Layer 7 of a small transformer language model trained on English Wikipedia (11 layers, counted from 0, width 64).
A neuron's activation on a vector x is GELU(gate . x) times (in . x), where the dot is the dot product.
The model reads these tokens: "ab" "s" "ol" "ute" " minimum" "." " The" " " "ho" "ming" " head" "'" "s" " con" "form" "al" " trans" "du" "cer"

The vector x that enters this layer's MLP at each token. A number n stands for (n - 500) times 0.0092.
0 "ab": 689,351,649,618,524,522,410,465,390,367,511,530,502,460,436,226,761,478,649,452,516,513,215,541,612,590,512,583,487,501,615,388,586,553,602,528,634,457,549,552,456,420,462,188,380,431,398,534,340,441,407,620,567,574,453,628,329,333,391,356,586,414,466,520
1 "s": 581,323,522,630,545,280,432,394,414,599,527,640,468,494,546,439,701,602,592,610,499,461,521,369,401,607,442,342,532,671,600,538,427,460,561,573,532,586,518,397,499,494,389,201,281,653,525,522,554,340,502,424,555,578,457,554,223,398,479,459,572,411,505,489
2 "ol": 677,297,420,668,582,452,415,465,413,556,530,644,309,442,434,378,714,353,656,513,571,429,477,449,584,495,533,420,566,443,526,564,471,526,490,441,526,569,533,526,494,358,403,211,555,592,468,462,377,407,535,680,652,623,629,481,202,350,591,367,564,436,535,551
3 "ute": 628,359,532,649,493,248,575,486,469,324,561,576,399,416,438,390,767,401,477,553,438,590,431,449,627,467,601,557,646,457,531,361,491,499,384,506,517,545,486,526,611,512,472,429,534,468,414,575,463,411,516,581,756,539,656,427,282,354,630,608,514,398,432,476
4 " minimum": 569,655,397,291,542,324,694,496,523,329,458,485,509,483,431,348,677,421,404,547,619,406,682,428,598,533,597,467,746,477,282,556,348,475,375,497,649,538,446,585,552,394,408,631,501,492,480,410,314,393,493,459,761,509,479,429,594,591,518,442,510,454,598,698
5 ".": 553,558,459,514,467,281,488,407,319,392,428,432,566,402,369,223,616,333,481,406,498,535,510,470,527,805,423,677,683,504,528,621,292,493,543,414,465,680,459,579,320,435,485,481,479,626,555,494,497,493,393,747,471,566,391,505,424,583,470,386,527,426,606,570
6 " The": 421,550,661,522,348,288,668,540,475,593,407,501,443,628,491,436,636,417,590,301,492,516,636,527,517,533,434,614,590,485,379,525,361,593,308,521,477,325,466,416,642,299,467,607,580,483,483,438,658,437,360,561,370,517,443,322,336,565,570,521,727,334,437,600
7 " ": 764,411,527,581,436,533,618,504,414,550,399,409,440,735,471,446,654,509,432,332,499,492,634,530,406,608,400,581,688,566,405,531,421,542,604,706,331,503,457,519,518,511,455,599,562,491,395,397,370,451,593,555,488,432,385,438,731,547,513,453,814,330,423,514
8 "ho": 669,486,395,631,533,510,689,479,538,628,385,524,311,375,398,333,687,573,558,277,648,557,538,542,445,530,325,614,415,444,519,408,442,480,423,403,383,657,510,478,518,504,381,410,460,555,462,526,299,682,537,533,578,438,367,445,268,653,460,520,704,365,582,719
9 "ming": 562,440,410,596,429,244,409,482,468,581,525,628,303,585,409,323,558,676,446,463,475,428,484,403,619,515,515,399,550,483,557,651,397,493,397,618,558,367,401,600,600,360,324,347,630,478,370,596,407,459,412,566,679,498,641,457,453,505,398,507,771,363,342,648
10 " head": 629,405,555,523,511,329,584,537,367,325,542,682,370,385,490,187,561,613,277,418,442,431,443,483,558,752,332,415,622,483,568,522,538,500,493,442,426,470,355,488,460,571,485,342,479,512,620,543,295,560,507,623,540,513,538,545,260,424,312,463,655,483,449,403
11 "'": 567,364,389,470,531,223,744,584,469,426,580,555,560,491,411,426,527,422,484,543,517,532,445,454,505,737,513,495,550,573,444,653,662,598,353,437,458,449,419,554,474,524,256,635,685,438,486,494,480,453,582,510,624,550,373,626,274,490,520,469,636,330,490,506
12 "s": 591,518,502,527,486,199,417,435,306,633,544,690,318,551,572,535,584,648,531,527,504,500,495,496,495,564,309,430,528,494,577,539,493,471,383,491,541,414,481,418,655,585,386,576,423,502,466,487,463,242,439,466,553,519,511,434,264,479,600,416,613,327,386,413
13 " con": 699,415,409,505,468,501,497,496,607,465,391,312,439,666,654,23,552,411,549,391,618,581,651,402,558,508,374,698,496,647,689,399,371,523,539,527,357,397,384,369,349,476,444,579,606,405,352,468,396,593,560,544,452,487,548,533,444,394,451,547,518,356,342,467
14 "form": 614,426,497,556,519,301,304,470,564,307,519,487,496,442,504,493,667,433,437,590,469,438,489,365,444,619,560,467,589,546,653,643,513,578,472,623,784,393,566,383,694,498,375,463,694,421,440,448,354,273,591,579,512,492,440,517,336,544,590,612,607,367,531,631
15 "al": 588,430,527,591,482,250,416,330,420,591,512,495,390,324,539,378,584,431,618,548,571,414,386,509,461,594,428,420,579,496,484,503,497,494,342,518,666,433,503,482,485,445,244,614,684,495,477,383,331,333,537,602,671,568,598,474,308,476,626,385,649,449,595,517
16 " trans": 589,295,669,526,666,395,564,569,526,675,696,578,589,520,546,74,775,337,548,529,582,561,540,388,360,481,412,583,521,526,519,476,555,325,511,445,521,584,434,324,487,598,355,535,694,374,441,567,575,339,568,480,421,345,580,618,564,666,507,574,616,419,517,481
17 "du": 622,355,528,621,608,499,496,475,512,403,582,421,446,496,488,215,597,424,542,406,577,672,445,656,544,680,296,535,501,504,634,478,531,388,479,506,442,526,468,382,654,640,314,466,680,564,420,614,308,592,580,529,576,466,747,516,325,587,683,636,609,406,681,674
18 "cer": 585,428,472,560,482,353,457,417,574,391,429,475,507,517,478,289,710,485,425,465,653,427,459,441,670,611,446,508,699,596,639,654,551,482,352,536,550,505,360,270,550,577,309,387,553,488,377,430,403,461,637,738,516,407,723,480,350,386,655,382,594,472,600,623

Each question shows the input weights of one neuron of the MLP. A number n stands for (n - 500) times 0.00099.

n117 gate: 193,745,627,535,388,460,521,477,651,549,389,421,698,201,387,597,252,470,346,343,489,821,462,559,578,486,507,404,594,617,405,447,570,640,543,462,449,470,627,758,542,190,630,502,243,486,433,339,601,347,512,541,337,632,525,486,635,387,436,434,406,582,621,380
n117 in: 469,459,442,454,555,409,472,522,524,469,640,558,412,659,467,569,486,502,651,413,299,434,583,404,478,407,646,373,412,375,658,410,642,544,540,297,513,442,501,451,353,714,725,435,545,723,368,348,526,672,789,455,621,423,287,401,662,464,479,485,572,424,213,464
Its three highest activations, in order, are on tokens 4 " minimum", 15 "al", 0 "ab"

n133 gate: 473,557,298,513,381,500,443,574,493,521,519,473,331,506,573,417,391,470,489,234,638,461,479,345,561,400,532,589,579,410,415,297,338,474,412,380,475,471,663,554,635,434,347,606,339,358,441,479,201,262,485,320,568,381,292,658,637,701,734,557,646,596,540,479
n133 in: 474,497,417,507,571,347,523,527,561,347,527,424,425,491,503,496,635,619,550,646,503,587,297,356,444,623,473,638,600,504,389,340,578,433,449,431,417,718,522,433,451,455,646,394,200,551,320,706,644,468,513,417,628,314,234,626,560,475,471,747,378,548,494,612
On which token does it fire most, and how strongly? 8 "ho", at about 1.4

n127 gate: 528,591,468,537,482,432,499,375,746,703,648,528,337,542,592,466,544,328,434,510,568,514,588,488,460,442,524,471,392,526,139,417,685,463,377,577,521,389,351,516,405,711,783,419,254,401,474,354,535,349,306,580,474,590,464,628,489,503,502,412,388,536,652,350
n127 in: 462,426,409,682,616,539,477,501,550,527,518,498,618,586,335,624,678,396,544,748,562,436,520,474,416,367,363,391,470,328,593,538,463,782,251,560,358,406,523,499,396,571,452,468,604,632,289,342,346,550,564,464,532,678,606,521,461,189,372,585,423,347,517,607
On which token does it fire most, and how strongly? 5 ".", at about 0.16

n65 gate: 378,551,545,663,354,478,413,399,548,376,292,496,461,637,685,663,497,345,391,599,473,579,348,533,400,517,682,693,451,664,483,544,401,556,524,606,585,557,588,655,473,563,245,485,267,430,733,419,368,470,548,487,568,573,560,717,618,316,512,428,446,625,610,307
n65 in: 415,486,341,477,523,374,378,404,461,482,402,416,539,581,426,632,395,593,594,625,438,523,307,434,395,577,485,725,476,699,439,707,298,581,693,592,240,538,543,608,281,586,379,493,422,482,666,609,471,381,559,466,580,429,520,452,567,587,363,436,554,445,650,381
On which token does it fire most, and how strongly? 1 "s", at about 0.23

n114 gate: 595,373,738,341,466,544,588,387,530,545,544,556,575,643,638,429,423,782,501,657,349,580,355,571,666,443,546,569,482,428,689,514,746,532,405,529,228,592,497,396,526,500,577,412,627,547,263,492,507,395,514,340,555,480,396,490,507,349,466,541,379,457,633,410
n114 in: 412,519,348,593,571,300,469,543,419,434,555,491,452,518,421,581,566,456,706,334,534,581,448,462,611,412,395,403,598,390,407,520,317,511,664,625,650,421,376,478,390,435,518,436,505,476,549,428,596,592,504,960,537,693,599,453,506,683,634,393,586,444,356,701
On which two tokens does it fire most, strongest first? 0 "ab", 3 "ute"

n27 gate: 520,496,567,226,308,364,448,644,566,281,387,481,463,548,699,539,473,397,401,466,302,478,688,537,563,466,647,347,627,518,683,230,485,305,530,379,600,479,507,517,516,704,337,793,638,357,505,470,431,310,585,488,451,496,644,399,406,627,512,414,486,401,338,263
n27 in: 704,419,458,509,575,435,392,442,346,544,780,661,461,443,409,406,621,315,618,519,443,548,476,639,468,396,491,606,515,254,481,615,498,664,639,581,474,418,355,657,598,695,573,440,497,749,387,553,600,462,287,445,628,651,526,460,447,455,612,571,332,514,488,562
On which two tokens does it fire most, strongest first? 3 "ute", 12 "s"

n101 gate: 540,642,416,362,464,528,470,510,453,537,563,548,597,550,492,384,491,618,477,617,409,515,488,414,421,541,529,546,552,447,438,627,550,599,654,488,453,693,531,466,478,557,445,609,395,333,568,418,335,347,499,635,507,578,484,470,625,641,749,442,601,573,701,548
n101 in: 466,525,269,526,398,622,459,395,444,492,479,448,458,584,462,524,542,477,386,659,607,210,539,605,404,466,432,460,582,411,683,600,465,579,644,536,389,467,328,405,576,583,571,474,704,493,489,651,489,547,405,534,661,633,374,542,452,466,521,678,497,378,397,658
On which token does it fire most? 7 " "

n88 gate: 541,693,613,701,433,510,365,576,463,459,625,198,320,752,538,436,467,519,303,588,609,585,315,256,357,463,449,602,352,257,443,542,626,507,433,516,441,540,803,442,402,638,567,587,387,658,523,392,522,418,596,561,475,473,460,696,462,624,632,420,524,518,561,373
n88 in: 501,376,571,530,530,550,550,707,637,670,568,531,555,491,825,480,465,506,569,474,586,745,454,405,504,405,412,459,499,678,608,309,566,478,507,398,616,553,648,519,605,331,216,405,722,613,247,473,280,507,504,526,585,635,693,815,637,627,713,481,494,540,507,573
On which token does it fire most, and how strongly? 16 " trans", at about 0.57

n110 gate: 566,730,448,585,331,649,456,639,431,628,519,450,467,560,495,640,455,601,517,627,411,528,510,437,429,594,504,350,647,654,455,382,423,705,508,569,473,416,350,519,614,524,271,495,459,338,389,433,252,493,475,364,462,517,397,652,751,526,512,571,513,382,668,321
n110 in: 497,439,616,467,404,568,302,470,440,685,631,659,517,408,615,652,411,581,598,597,604,634,556,507,606,462,583,518,587,879,762,581,405,651,391,565,388,542,559,547,512,328,571,359,417,501,277,558,452,522,438,428,698,490,509,414,480,616,584,420,601,398,331,202
On which token does it fire most? 12 "s"

n78 gate: 441,632,493,474,459,542,520,570,355,334,591,610,442,566,465,386,444,499,338,551,604,522,364,586,644,564,714,468,538,426,624,590,480,580,665,303,424,490,553,505,316,512,317,663,635,555,489,545,347,454,508,563,525,397,558,538,511,568,597,623,425,443,338,420
n78 in: 542,383,432,438,584,437,389,557,348,578,392,431,370,370,457,447,536,467,467,555,521,519,482,696,643,284,515,448,417,321,408,319,388,543,523,511,572,711,623,596,464,663,485,427,345,430,301,617,627,473,573,364,500,432,412,422,375,306,397,589,464,483,437,373
On which token does it fire most? 3 "ute"

n172 gate: 603,510,476,490,494,754,417,682,560,715,597,614,376,354,298,405,441,605,574,294,495,470,584,508,458,220,449,463,528,454,247,498,735,350,430,455,713,555,653,658,464,392,604,544,579,450,538,482,393,407,517,430,416,518,279,542,452,565,606,598,425,471,527,672
n172 in: 642,548,483,589,563,411,605,498,240,324,299,276,350,381,325,620,515,572,474,305,487,544,598,440,638,540,430,449,466,399,596,507,415,558,557,472,462,356,484,297,364,386,357,656,478,633,810,433,399,654,219,610,593,325,547,443,427,545,358,403,636,539,631,375
On which token does it fire most? 8 "ho"

n15 gate: 631,404,382,474,235,458,462,416,724,476,409,477,554,503,654,592,545,177,489,518,453,523,417,599,403,575,610,518,616,447,578,695,562,249,529,516,724,616,433,406,635,603,343,575,357,204,502,340,416,516,327,565,407,433,577,630,474,162,513,618,324,804,534,391
n15 in: 492,396,274,423,363,472,464,442,536,522,675,528,589,463,658,488,430,336,520,466,548,308,828,501,619,461,526,367,427,407,358,380,478,466,608,381,563,312,368,478,689,544,456,704,345,370,693,449,426,588,424,706,409,455,447,517,464,276,557,671,404,713,608,651
On which token does it fire most? 7 " "

n84 gate: 556,767,391,564,244,514,558,448,579,555,473,602,417,638,505,552,461,347,477,636,476,621,413,325,671,586,469,581,450,539,554,485,529,636,588,546,520,634,312,668,409,646,669,534,231,513,440,584,605,475,588,358,293,490,419,407,681,530,355,487,418,504,616,229
n84 in: 490,388,520,370,385,546,480,324,439,564,569,516,291,566,454,488,384,511,456,511,448,411,611,663,525,636,617,633,390,574,525,508,466,684,372,299,558,569,605,475,500,540,689,758,480,631,390,677,592,550,450,632,419,522,404,474,579,600,377,522,418,595,631,667
Its three highest activations, in order, are on tokens 1 "s", 0 "ab", 3 "ute"

n158 gate: 396,490,529,574,517,710,508,488,463,529,436,354,760,595,568,737,460,690,347,652,244,376,582,662,593,537,540,502,471,415,703,559,470,531,453,503,529,620,639,480,480,380,292,550,609,484,592,434,494,445,699,339,435,399,391,651,498,368,436,667,532,556,641,629
n158 in: 476,629,395,530,586,391,196,608,474,445,620,576,384,345,408,439,524,679,553,532,526,376,531,544,516,558,437,578,401,368,542,544,440,322,532,690,469,655,203,377,544,471,428,533,544,659,415,314,565,263,330,470,391,347,518,542,541,405,582,392,547,450,446,545
On which token does it fire most, and how strongly? 14 "form", at about 0.47

n185 gate: 501,725,398,575,311,577,414,470,531,351,455,502,395,437,686,748,238,451,555,493,483,527,603,647,483,429,694,633,360,622,581,510,468,469,401,558,404,614,720,551,538,322,367,621,483,384,666,542,455,435,545,567,578,690,443,752,568,341,508,667,486,567,671,496
n185 in: 646,465,353,264,341,465,653,478,423,611,744,620,529,588,619,732,386,504,668,461,517,522,586,546,744,323,667,747,547,491,587,427,416,497,661,619,431,437,686,555,598,597,551,470,461,340,423,354,675,408,533,523,414,592,393,362,592,623,512,495,459,535,453,435
On which token does it fire most? 17 "du"